Layer 2 of a small transformer language model trained on English Wikipedia (8 layers, counted from 0, width 128).
A neuron adds its activation times its output weights to the MLP's output. To switch it off is to set its activation to zero at one token and run the rest of the model.

Output weights of the MLP neurons that the questions are about. A number n stands for n times 0.0009.
n5: -61 -358 31 -243 -34 34 57 -126 -3 9 75 -101 74 -64 -66 6 3 -50 -142 72 -33 51 160 -39 113 115 -153 -182 18 -139 66 176 338 33 34 105 -61 129 -120 -51 -103 12 -95 0 -19 9 -75 -9 95 -149 47 110 -104 -103 -68 -95 29 -36 -41 15 90 113 -15 12 180 -66 -178 -9 23 -15 0 74 3 -94 143 -3 3 -9 -193 -123 -163 -6 75 222 195 -53 51 133 -139 74 3 82 42 -129 42 104 -25 56 100 91 -36 -111 156 -91 49 143 -26 -55 58 -83 -98 47 36 29 104 134 50 -12 -45 -36 -32 -57 112 81 63 -34 -113 121
n62: -35 -88 286 -34 -241 256 83 -45 82 87 -389 86 45 -77 224 -53 156 46 -77 -95 -64 -67 8 179 -37 167 -120 -80 63 -50 -207 -68 39 43 -135 -200 18 108 -17 16 100 20 101 105 45 -12 8 12 88 -15 12 -44 -80 -50 85 86 172 -87 -230 -66 -229 -197 -188 -8 320 -4 -20 90 -153 -175 -8 238 -77 -47 48 -23 -12 73 8 182 -151 -78 213 -221 126 -15 82 -183 -92 -144 -69 120 -270 104 129 53 122 105 131 -116 242 -154 280 -151 -15 70 -42 20 115 147 -84 -154 -36 -147 15 177 -58 -70 -110 -55 -15 -71 -30 221 -98 -147 156 17
n79: 341 -295 178 38 26 -198 14 -104 -109 -46 -82 73 -3 162 61 29 -102 45 7 143 -10 -134 185 107 -48 7 -121 -119 -42 -147 169 -68 21 4 70 -148 62 107 -376 11 -157 -221 112 -111 -121 162 53 -134 78 -54 52 54 -10 -218 54 116 -133 -99 -28 90 60 40 214 305 -42 3 -53 178 -144 80 -73 -149 198 -63 182 -31 -11 -133 119 21 27 101 162 11 -20 -45 98 -75 10 84 -151 64 60 37 -53 51 17 104 -168 -101 -87 171 14 -97 312 -168 -24 -108 76 -60 31 -93 -81 -90 -10 45 -29 -76 -4 -11 38 -42 112 72 -101 -149 -13 -4
n321: 70 -249 -40 -22 -111 -74 -98 -65 -158 -211 -53 155 -6 169 -75 -20 -172 -10 -66 -110 -50 120 73 -3 3 -22 -147 -317 -7 -101 -36 3 -55 -23 -28 168 -123 -79 -41 -89 125 -181 -151 -87 155 -81 72 -79 38 134 -83 -153 167 -13 -257 -58 16 85 93 -64 195 -74 -6 -73 119 -122 -121 167 77 241 122 6 17 -35 125 6 193 -123 3 196 25 -16 58 -10 37 -134 -49 87 120 116 -114 -7 98 113 -174 63 18 109 28 -37 -116 121 26 162 197 -30 38 -53 25 111 50 38 54 45 -31 -6 -57 70 197 65 139 68 82 55 47 -222 -95 -10
n406: 210 -55 50 28 -81 37 -85 -96 -6 -163 142 -60 -131 -83 22 -85 -38 3 73 -19 15 -10 -95 -151 -79 248 90 35 105 108 -63 84 -29 -23 -50 -178 84 29 -83 46 -152 -334 39 -100 -159 -92 183 31 114 97 -61 -10 -82 64 40 -185 13 223 -126 -26 82 -55 159 170 -35 103 -174 -53 84 -39 51 78 63 -125 -76 -207 87 130 32 -3 44 -133 -82 -29 83 -19 81 3 -66 -55 47 63 -18 148 -123 -76 89 -13 -12 227 6 -65 -36 83 82 122 -13 33 10 -171 270 89 -130 -6 57 57 -9 13 13 274 -44 -88 -138 -262 122 -27 151 84
n409: -97 181 111 36 -42 -72 -24 -172 -315 -113 -40 85 -23 177 49 -92 26 104 13 -62 -201 -55 -43 183 7 91 -194 294 185 -153 -50 -135 -24 -62 175 -57 -85 10 144 -148 186 -59 -105 -33 -42 -139 58 54 -159 -141 87 224 13 67 -53 24 -26 137 101 -98 -68 -26 129 121 -111 -3 -89 -46 -26 81 165 29 73 91 -104 -76 -80 -192 -132 31 75 -3 7 -72 10 90 24 -98 56 -78 -60 -69 67 -223 37 234 48 -188 -156 68 -91 169 20 -3 16 131 -70 28 0 -113 86 63 174 44 56 -127 91 91 -54 31 -27 201 42 175 108 -169 -229 160
n509: -115 0 21 354 -111 187 -107 19 -29 37 -4 -117 -85 116 -60 127 111 11 122 46 -30 -22 -129 -45 43 36 109 154 -67 -122 65 -166 192 -89 35 54 -317 -32 -59 -127 -108 -82 59 -7 238 -15 111 39 -47 -60 94 -26 -75 142 23 -147 50 -63 84 -120 133 -115 -209 40 -40 195 74 197 28 168 -131 -177 94 -80 -221 -153 -106 -122 48 141 -49 180 15 248 24 76 228 -181 4 208 -179 -15 42 19 308 79 90 -54 -207 -88 4 -144 30 -87 32 127 65 19 -115 35 -61 -7 -246 -178 -117 -50 -116 -44 44 -15 -215 44 163 31 113 -34 147 16
n724: -197 -475 94 28 -262 108 0 -211 -58 136 96 -108 35 -61 -197 313 142 7 -149 -11 73 73 224 144 -77 40 4 60 44 -210 -67 141 -92 -180 -35 -47 -71 193 167 59 -41 -82 -185 -129 -80 99 48 42 116 0 -158 90 -7 61 4 -84 -135 41 -83 43 103 31 142 -4 -54 46 -30 56 35 18 22 60 34 -18 67 -116 83 -28 18 -361 -46 146 -128 33 -159 -43 281 146 -50 11 -50 74 89 197 146 117 -237 -4 59 -56 40 216 -66 83 74 175 -61 108 50 -106 -198 -75 152 -94 109 -114 247 -58 -69 29 -135 58 -120 7 98 -76 -49 125
n798: 77 -23 154 45 -116 -78 53 -28 -29 -221 -3 -75 -57 -26 13 31 -54 39 16 -29 146 -102 19 -66 69 42 16 -127 -89 -16 -112 275 -16 -59 -131 238 3 -84 184 -37 -40 -30 62 -66 -68 62 109 83 -108 180 6 -172 76 -74 10 88 172 33 169 -149 -174 -121 190 104 55 47 -80 60 28 72 13 6 27 -126 20 41 3 -121 -127 33 -57 121 26 30 -109 -249 102 -43 29 -3 118 -203 34 -83 65 -73 -62 97 -6 157 -140 28 -224 -106 6 160 -39 97 -141 4 48 -58 185 -3 -98 6 212 195 -33 250 236 -134 37 -200 63 -160 -40 179
n829: -54 196 -46 236 188 46 -31 14 -14 79 -33 175 -39 -107 36 193 113 148 113 168 9 -34 23 66 -43 -41 -64 -73 -28 113 66 -26 31 -48 16 167 44 -107 47 118 121 31 102 124 -249 -54 89 -159 105 -194 -108 -18 33 3 -233 147 -37 38 -64 240 -72 -281 -37 -37 203 10 -166 88 -292 -54 138 82 -46 122 42 43 0 -37 17 -38 -203 -105 137 -79 -204 -94 55 -70 -133 14 163 -42 -225 11 -14 7 45 -3 -254 -42 -224 -59 113 17 -10 167 -91 77 -77 -11 -13 -111 -44 10 3 43 85 3 -75 -247 -140 34 -22 96 115 113 -6 -150
n833: -22 -92 72 -37 3 -81 63 46 -41 85 43 -116 -24 -327 -24 36 24 -15 235 -209 -17 60 21 -10 60 12 -6 228 123 -3 -104 105 47 -73 12 -117 -17 49 -160 83 -70 -128 -103 -45 52 7 -177 106 250 -127 -87 93 125 -9 -91 -116 -12 25 -153 -90 -157 -39 -41 -25 103 -91 -6 9 137 -78 3 -6 6 28 70 -106 106 -24 75 108 -75 -19 35 145 -33 -213 50 76 55 -59 49 108 -21 119 -147 -73 124 -87 -30 90 119 141 -110 -120 6 26 46 -13 61 205 109 62 -166 208 -55 40 -58 -34 -34 -16 -12 -185 275 112 -211 -143 116 101
n850: 78 69 -11 70 -197 80 -42 -104 79 -72 -188 21 106 -22 143 174 114 -41 -4 183 172 -72 -207 8 -148 -19 78 -99 -38 -222 -133 57 76 -50 0 -171 67 282 -197 165 -35 -85 -26 80 -229 28 171 389 20 69 -105 -39 55 -105 113 30 129 -34 4 -210 206 25 61 -52 -132 -51 -12 142 -162 132 11 0 -156 -146 50 -84 109 -44 98 -92 -40 -72 -68 206 32 34 -102 155 103 113 -96 8 143 180 -38 -136 -43 -11 83 138 132 -297 122 -235 -345 67 45 105 -174 77 -44 130 84 -52 51 230 -21 -143 -64 19 4 -201 -89 14 233 -83 47 -175
n925: -159 -340 -45 9 45 107 100 10 -199 -179 -3 -88 -51 37 -9 -3 18 -3 64 -12 -91 9 -40 57 -23 -114 -200 -30 -50 -30 112 158 -53 -69 95 147 -159 24 93 -104 -95 133 0 -48 230 16 -135 59 53 -129 49 -13 118 -154 154 -140 -136 35 105 0 -153 -94 -62 139 77 93 164 12 50 -19 -25 30 74 -49 -38 -36 -74 200 -205 -110 -138 -68 3 151 59 6 281 -35 46 -53 131 114 -50 135 -103 85 32 -34 57 -3 164 48 197 37 271 153 -58 29 -58 -53 -142 15 -104 -197 6 -40 -121 -68 -25 60 79 -109 100 15 78 6 -9 23
n958: 111 225 130 -107 88 -15 16 106 -185 -16 -24 76 -97 124 234 16 -46 12 -83 -76 75 -139 -163 -73 123 277 -78 -113 51 -6 76 17 177 146 -66 167 -143 -148 10 -172 105 -109 106 -42 -102 -16 -187 30 -157 -21 47 10 107 -6 -16 255 205 -45 19 -16 92 -66 72 53 -78 49 -70 -130 69 100 -143 73 152 -65 35 21 81 12 -69 105 -30 0 -54 -60 -170 152 -57 -100 -12 6 -6 -58 -122 -40 -72 70 107 109 -6 33 3 -69 3 22 143 -85 -251 -23 -185 132 98 -121 105 -184 33 55 -70 200 110 -47 -68 -25 -68 -142 24 -39 66 -132
n961: 4 -250 110 14 15 68 269 -79 -43 36 -94 16 -117 -211 -128 78 7 148 -108 -131 -130 150 -70 7 159 -85 -53 104 -29 24 -89 -12 -161 40 -99 -4 17 -4 72 149 -25 -203 36 -338 160 -299 -136 193 171 159 134 -88 21 7 -133 -139 24 0 -32 -127 -111 74 -146 130 -85 107 -90 68 61 35 64 89 -77 -32 36 14 -51 -45 195 -115 -161 -36 82 -162 -44 -215 239 70 -101 -99 21 25 -88 170 53 -208 -202 92 123 34 256 41 75 113 -41 141 60 55 52 46 90 116 -3 152 -24 115 162 191 -85 -32 -59 -304 -17 -13 79 33 7 157
n968: 216 -238 54 -29 -149 58 175 -46 226 127 16 -15 71 -79 90 237 -120 102 10 119 -58 104 -111 57 -57 3 -56 81 -101 85 111 -126 90 40 131 -95 -183 -56 -7 51 176 68 33 -83 80 -231 -67 53 -71 -10 -23 -24 -88 7 65 100 -211 219 -186 116 -245 -9 -113 115 -76 -10 -64 153 -70 -33 56 -10 -82 -10 54 -107 -161 94 -66 -20 -51 47 211 57 -76 122 103 -47 42 46 -182 173 -179 71 -37 149 -82 -89 -121 -70 70 -96 101 -49 239 -38 220 -178 -222 29 -39 115 68 46 52 131 -59 -132 -133 30 -7 -37 0 222 6 -52 -73 -14

Each question names a token from some text and the token that comes next. It shows the activations a of the neurons there, in the order above. A number n stands for n times 0.023.

Then comes g, the gradient of the next token's log-probability with respect to the MLP's output, scaled to length 1. A neuron's effect is roughly proportional to its activation times (output weights . g). A number n stands for n times 0.00074.

" ", then "2"
a: 0 0 0 0 0 0 0 108 0 0 0 0 0 117 0 0
g: 265 22 178 -70 69 207 40 -11 -97 91 -11 37 -127 56 -60 9 86 -130 -251 40 124 -110 -16 54 241 117 -12 -10 -145 -87 -157 -188 -5 -9 -172 76 101 150 -119 -268 162 120 117 38 -128 124 156 92 -38 -40 -127 107 166 109 -65 -33 44 -64 -42 323 -116 49 92 -96 27 46 91 7 20 112 -97 84 -121 98 -12 -42 2 46 -205 -244 -186 74 -155 -119 -93 108 31 121 -80 -7 -157 0 131 -102 -155 -44 168 -111 -68 49 27 122 -25 154 -9 82 -244 -136 -25 -38 8 25 241 -63 -18 64 -223 102 -167 -122 42 -128 -145 -22 -90 206 147 164
Which two neurons, each switched off alone, lower its probability most, in order? n958, n724

"ing", then " and"
a: 0 0 0 66 0 0 0 0 0 0 0 0 64 146 1 48
g: 61 -152 163 99 -74 -102 59 79 -25 -213 -26 -126 54 174 62 168 84 77 -47 12 -5 66 -203 106 -87 -100 210 50 110 126 -128 -100 -156 -136 -181 -37 -70 98 264 21 -92 74 -129 82 -77 -178 -17 -18 42 19 -40 -71 139 -36 72 -188 23 64 50 147 -206 -164 -35 -13 146 -176 -10 32 192 54 145 -141 -18 -128 81 -76 59 61 -39 -102 1 -89 17 172 -223 -78 176 -32 7 -32 162 110 30 -223 104 -7 -102 -104 71 172 351 -75 -41 -25 77 -27 32 198 1 7 -87 -147 2 -58 -54 148 52 12 12 69 -6 -124 -249 -277 312 -83 -60 207
Switching off which neuron hurts the next token most? n925

"ur", then "ious"
a: 0 0 0 0 117 0 0 0 0 0 0 0 0 229 0 0
g: -38 -3 131 -139 -30 -90 50 100 177 -114 -105 2 -161 122 -102 -145 147 202 -84 -56 194 -26 81 -60 -3 -5 -166 25 -87 23 87 214 -184 -63 -104 156 -45 -115 -10 -106 -152 82 109 49 287 209 103 -30 55 -93 7 77 -7 200 86 13 143 -45 55 -85 219 98 157 183 -6 107 -18 49 -173 153 123 28 103 37 -65 76 131 -169 58 23 -35 36 -149 159 -158 -87 -42 -207 113 -62 152 31 -201 149 -89 131 39 -246 -117 -54 -108 34 0 -185 -132 208 66 -104 -121 -127 -82 -188 -136 -110 54 124 -140 -78 240 25 -236 -61 66 -211 -30 73 -28 -26
Which two neurons, each switched off alone, lower its probability most, in order? n958, n406

" h", then "it"
a: 0 0 0 22 0 0 0 7 0 0 0 0 0 9 42 0
g: 107 -48 -139 -212 -59 42 -23 -45 13 -9 4 -138 130 -34 57 203 231 -164 45 -78 84 -123 48 57 192 0 -121 23 -57 57 -174 -57 -169 39 -43 -266 181 -11 -81 119 383 49 41 -55 -96 -97 1 -8 15 26 -19 206 -95 -165 -69 59 45 -34 190 142 69 80 107 71 127 -141 -162 -73 69 28 -10 44 -188 -40 55 78 -150 -39 151 -82 225 -59 13 -108 86 -12 15 78 34 -270 -52 66 -105 204 26 -178 -204 179 -98 14 363 -5 -81 -114 63 -33 102 -5 -87 -191 -90 -24 -78 8 128 -38 114 234 99 -51 -98 49 -32 -226 183 -144 10 -2
Switching off which neuron hurts the next token most? n961

" of", then " tr"
a: 0 0 0 0 0 0 0 0 39 0 0 0 34 68 0 49
g: -23 -173 206 -254 -181 56 203 -28 83 -74 -115 110 -15 -335 54 -2 -199 95 -96 63 -18 119 -9 -34 -227 8 135 -41 -104 -139 34 29 63 -22 -47 41 -7 -87 -155 30 -15 26 -21 -58 278 87 -19 172 103 20 -126 -125 119 -105 114 66 -221 76 -59 106 -70 71 -42 70 -131 -53 30 84 -92 -128 8 -111 130 -35 194 120 45 113 -183 76 -6 -60 234 -126 135 0 150 39 7 99 -143 94 35 174 -87 60 4 173 199 -34 -80 -48 230 -26 58 329 52 -104 63 -91 -108 93 -208 -146 -101 42 -181 -44 118 58 -144 -81 -241 52 -41 -112 93 162
Which two neurons, each switched off alone, lower its probability most, in order? n968, n925

"I", then " l"
a: 0 0 0 0 0 0 0 15 0 0 0 485 0 322 0 0
g: -212 30 -23 -231 -180 104 22 -179 127 -8 -159 25 188 -148 37 -99 263 105 33 44 90 -52 22 155 35 -39 159 90 75 -181 -8 45 -17 118 16 78 -93 -65 -83 107 -55 7 -34 -45 69 12 78 -27 146 -30 104 -59 -203 -91 -34 -208 -188 -156 25 96 -72 238 48 111 -40 -26 63 -19 -19 -171 -64 -171 -80 -199 124 160 -60 226 49 -160 156 -83 -111 211 89 -15 83 -195 -160 130 121 -25 72 1 -104 189 -13 -8 140 -5 -124 16 -79 -153 -55 103 -135 72 53 -17 67 133 -130 -17 185 -51 164 212 167 -113 -118 -83 -366 223 34 80 -37 -40
Switching off which neuron hurts the next token most? n850

" pro", then "du"
a: 38 0 0 0 0 0 0 0 0 0 0 0 0 121 0 29
g: 208 32 -51 -64 -88 45 102 -104 34 22 55 143 263 -268 -69 199 214 -74 -225 66 16 -46 28 -106 -123 -149 -46 222 139 108 154 14 -55 -129 184 45 106 24 52 -19 51 65 -5 -13 8 84 117 -29 102 -72 -19 -20 -15 -17 13 17 47 -59 -107 -19 -176 -292 -160 24 -101 -137 126 -140 40 -154 -1 -71 187 -111 130 52 28 -147 99 -69 -326 260 -72 132 48 15 -94 48 -156 162 8 -54 188 173 27 -161 -106 -217 -154 68 -187 208 -122 61 282 -18 71 62 -73 91 -96 125 -24 37 173 -36 -47 79 -171 -83 -74 0 -9 -50 -164 36 -70 93
Switching off which neuron hurts the next token most? n968

" f", then "oc"
a: 0 0 0 1 0 0 213 0 0 0 0 0 0 73 0 0
g: 221 43 -131 -13 45 -47 -127 56 84 392 87 79 -444 75 -37 -189 25 134 -148 191 -72 -134 -9 -9 53 -256 135 151 -20 38 -70 -46 5 -4 -5 -157 -133 -10 184 -60 36 -99 17 -22 100 97 63 -25 -72 -2 -179 44 -71 169 63 92 133 -18 -63 84 43 78 105 164 19 194 -47 -148 62 -75 67 84 140 174 56 -137 -312 43 79 50 -62 43 110 -139 29 145 -18 -76 128 116 -105 -224 41 -200 -174 -156 171 -82 31 -116 52 -6 -190 49 -33 -68 19 -63 -17 108 -111 -187 -56 -29 -111 -31 -165 17 -108 146 -5 141 85 174 55 -5 81 -72
Switching off which neuron hurts the next token most? n509

" l", then "ays"
a: 0 0 0 77 0 0 0 0 0 0 2 0 0 170 0 0
g: 186 -115 27 157 -81 6 -10 -73 43 35 147 -76 174 -121 -136 -6 -2 -78 -36 -140 -74 -101 81 -114 -8 -213 137 -22 100 13 10 -222 -94 151 -135 -35 -54 -57 117 -136 -116 -134 39 -117 -87 -317 15 41 -167 -115 69 54 361 183 189 -101 -67 115 -82 38 71 128 -119 -45 -7 -147 33 -204 -65 91 -106 111 22 204 216 -15 172 -31 34 8 48 -218 19 -42 61 -47 74 166 -168 -117 -198 -159 -18 33 -64 -158 -6 -7 -37 -139 46 33 -13 9 -8 -141 60 87 307 178 -58 66 -65 149 118 -89 -80 26 171 -73 147 189 29 202 174 142 -102 73
Switching off which neuron hurts the next token most? n321

"ac", then "ash"
a: 14 0 0 0 0 0 0 0 0 0 0 0 0 41 89 0
g: -64 -99 22 -27 -11 149 -104 -100 -111 -54 -25 -153 61 117 -149 163 -169 -9 135 1 60 -39 115 -146 -72 48 -73 -198 -124 44 -1 -155 140 -221 34 75 87 59 198 42 43 114 76 -60 -53 -141 174 -7 89 86 -91 147 -370 -55 -137 203 12 -2 -261 -26 -21 15 146 -16 -114 145 116 -66 133 38 -92 -1 154 -92 70 155 17 -66 -11 45 202 -216 270 -25 100 62 85 88 -1 99 11 154 -17 109 -124 -156 103 361 69 238 58 28 -20 -279 45 -156 -95 63 70 -159 40 -82 2 30 -161 -82 48 40 -158 -25 13 -277 -95 64 16 -37 -18 -28
Switching off which neuron hurts the next token most? n961

"0", then "s"
a: 10 0 0 0 0 0 0 6 0 0 0 0 0 173 0 0
g: -48 28 87 -108 15 42 -230 51 -129 -234 172 148 -10 -18 -1 -111 70 91 135 -12 52 -127 98 25 -63 -71 45 -69 -40 96 -99 -238 -65 -24 46 -215 26 -255 -19 0 164 186 -78 38 -51 54 -36 -167 -30 -13 -124 -107 36 211 -193 356 -172 -40 -176 20 30 -148 24 13 -53 189 -54 41 75 -46 67 -49 -87 260 33 33 117 -197 -50 170 184 -14 -158 -162 54 -47 45 265 211 54 -121 -61 117 -66 -131 -121 -112 64 -11 -99 59 -142 -29 173 -172 -45 -2 34 18 82 17 9 73 124 -22 -10 -25 -85 -51 338 52 150 -132 90 72 298 2 -51
Which neuron, switched off, raises the next token's probability most? n958

"he", then " on"
a: 0 0 0 0 0 0 0 0 0 0 58 0 7 90 5 0
g: 108 -74 -154 33 144 85 135 -66 411 45 -86 35 60 -53 123 198 -53 -167 -129 -110 -170 78 143 32 -174 78 -31 325 277 86 -182 55 -191 28 -76 -129 77 46 -234 -101 -30 201 -37 39 -189 231 -56 -20 119 29 -63 15 0 24 -34 54 52 -81 217 -10 -312 -222 69 -2 -123 -209 -80 120 85 148 191 14 -46 -24 -57 -76 198 31 -91 69 -150 -124 30 -9 -130 -138 -2 -122 34 27 109 175 -6 82 9 -120 114 -143 128 21 40 -45 -37 -12 -53 26 129 139 170 49 -122 -151 -95 -5 -101 -18 -31 -9 -1 -153 -127 -13 46 6 45 60 -125 34
Switching off which neuron hurts the next token most? n833

" C", then "ap"
a: 0 0 0 0 0 0 0 81 0 0 0 0 0 0 24 0
g: -135 7 -51 2 -154 188 3 -121 54 145 9 110 -47 88 184 255 148 224 -20 -117 221 -116 54 0 -248 7 211 22 143 -210 50 -146 -123 89 94 122 34 359 62 102 33 205 74 -246 -198 -103 -127 171 28 6 -132 17 -75 102 -69 -44 -97 -31 165 -32 99 131 -230 -61 -3 -154 68 35 5 13 -1 58 115 15 -108 110 131 -88 -158 -185 -138 -56 -49 -8 114 -252 -10 -154 -41 -106 101 -91 -146 28 54 -95 61 -97 107 90 172 -19 145 -43 -90 51 -3 47 -150 -58 29 61 -106 -10 -74 -78 -50 -309 13 12 -100 43 -110 26 106 26 221 2
Switching off which neuron hurts the next token most? n724

" and", then " f"
a: 0 58 0 2 0 0 0 0 0 0 0 0 71 99 0 0
g: -150 81 -119 -85 -98 -221 -133 -103 22 -41 94 -148 16 -35 -97 248 129 160 -12 -82 126 -57 110 127 38 -112 -99 -50 -122 -121 -53 36 146 168 -15 170 88 115 208 74 -118 -212 -115 -39 -139 136 2 -16 115 53 73 -121 -127 -45 -214 -92 25 24 46 80 86 77 72 23 96 -196 304 -157 133 -93 15 150 -171 -8 -123 65 241 -128 166 -247 106 256 -284 46 0 -77 43 -135 -20 -134 57 -79 154 -152 143 183 45 60 -28 87 162 105 -83 45 -135 57 -34 108 -84 -132 48 -53 -8 -50 117 -147 121 128 17 -93 -36 1 -200 13 -82 52 -100 165
Which neuron, switched off, raises the next token's probability most? n62

"ing", then " "
a: 0 0 0 86 0 0 50 0 0 0 0 0 111 128 7 54
g: 14 151 -8 -11 157 116 -23 -114 -24 -81 60 36 -128 -44 53 -140 29 54 115 15 -98 -46 203 154 -48 -69 -157 -59 -104 106 134 -39 46 80 126 114 73 -132 -312 146 -109 44 208 -105 112 255 -172 -55 68 42 17 52 -7 274 -179 -229 104 -68 -88 36 138 114 23 -170 -56 -15 17 -157 -6 -54 -82 -16 -137 18 75 -9 -178 81 -32 216 78 81 47 107 320 83 -110 19 -8 22 -13 59 57 -182 54 -150 164 -57 140 136 -112 -127 -246 -7 -98 -298 -130 -134 -235 157 -32 -60 52 82 62 216 -3 119 -67 -147 77 41 -67 -87 -159 32 125 -121
Which neuron, switched off, raises the next token's probability most? n925

" the", then " ab"
a: 0 67 0 0 0 0 0 0 1 0 0 0 41 71 0 0
g: -19 -115 -318 24 7 -192 -194 -21 -28 -224 -108 -28 257 7 -166 94 -49 95 138 -70 11 74 -3 47 3 -35 102 -149 99 -192 -24 249 39 -13 -140 55 38 117 -98 69 132 -295 -132 -54 -173 156 -125 69 24 88 46 -281 -43 47 57 -67 96 -51 85 6 134 82 46 -28 -10 122 108 19 198 -11 -97 -3 105 64 -115 24 -30 72 -109 -199 114 -110 49 192 -13 -37 -54 -205 89 28 301 -201 176 -117 121 59 91 65 75 121 -117 173 -112 -142 51 53 137 84 -57 -131 -66 170 -155 -140 138 -8 88 38 82 -161 1 238 -134 -74 -26 -75 -42 140
Which neuron, switched off, raises the next token's probability most? n62

" a", then "ff"
a: 0 0 0 25 0 0 36 0 0 0 0 0 22 15 0 125
g: 143 33 101 -104 -19 -309 14 91 19 -263 70 -5 -1 19 67 -20 82 -27 57 190 35 -31 36 -55 85 262 104 23 -100 37 -183 65 -56 -234 -96 171 -171 34 77 131 83 -106 110 -20 -162 143 33 -38 -193 -51 -158 -102 255 175 -149 85 58 0 -18 -54 231 -46 37 -40 -77 -39 212 -151 74 155 -114 -58 123 -26 -180 146 -29 -95 191 79 -39 -116 132 6 49 9 36 -77 233 -41 -30 -239 130 139 31 27 -10 237 8 -57 -72 92 -102 -108 -191 -54 3 124 105 -66 -2 -181 -148 -251 78 40 -5 -121 -246 122 -95 5 -62 -70 235 -107 -15 109
Which neuron, switched off, raises the next token's probability most? n968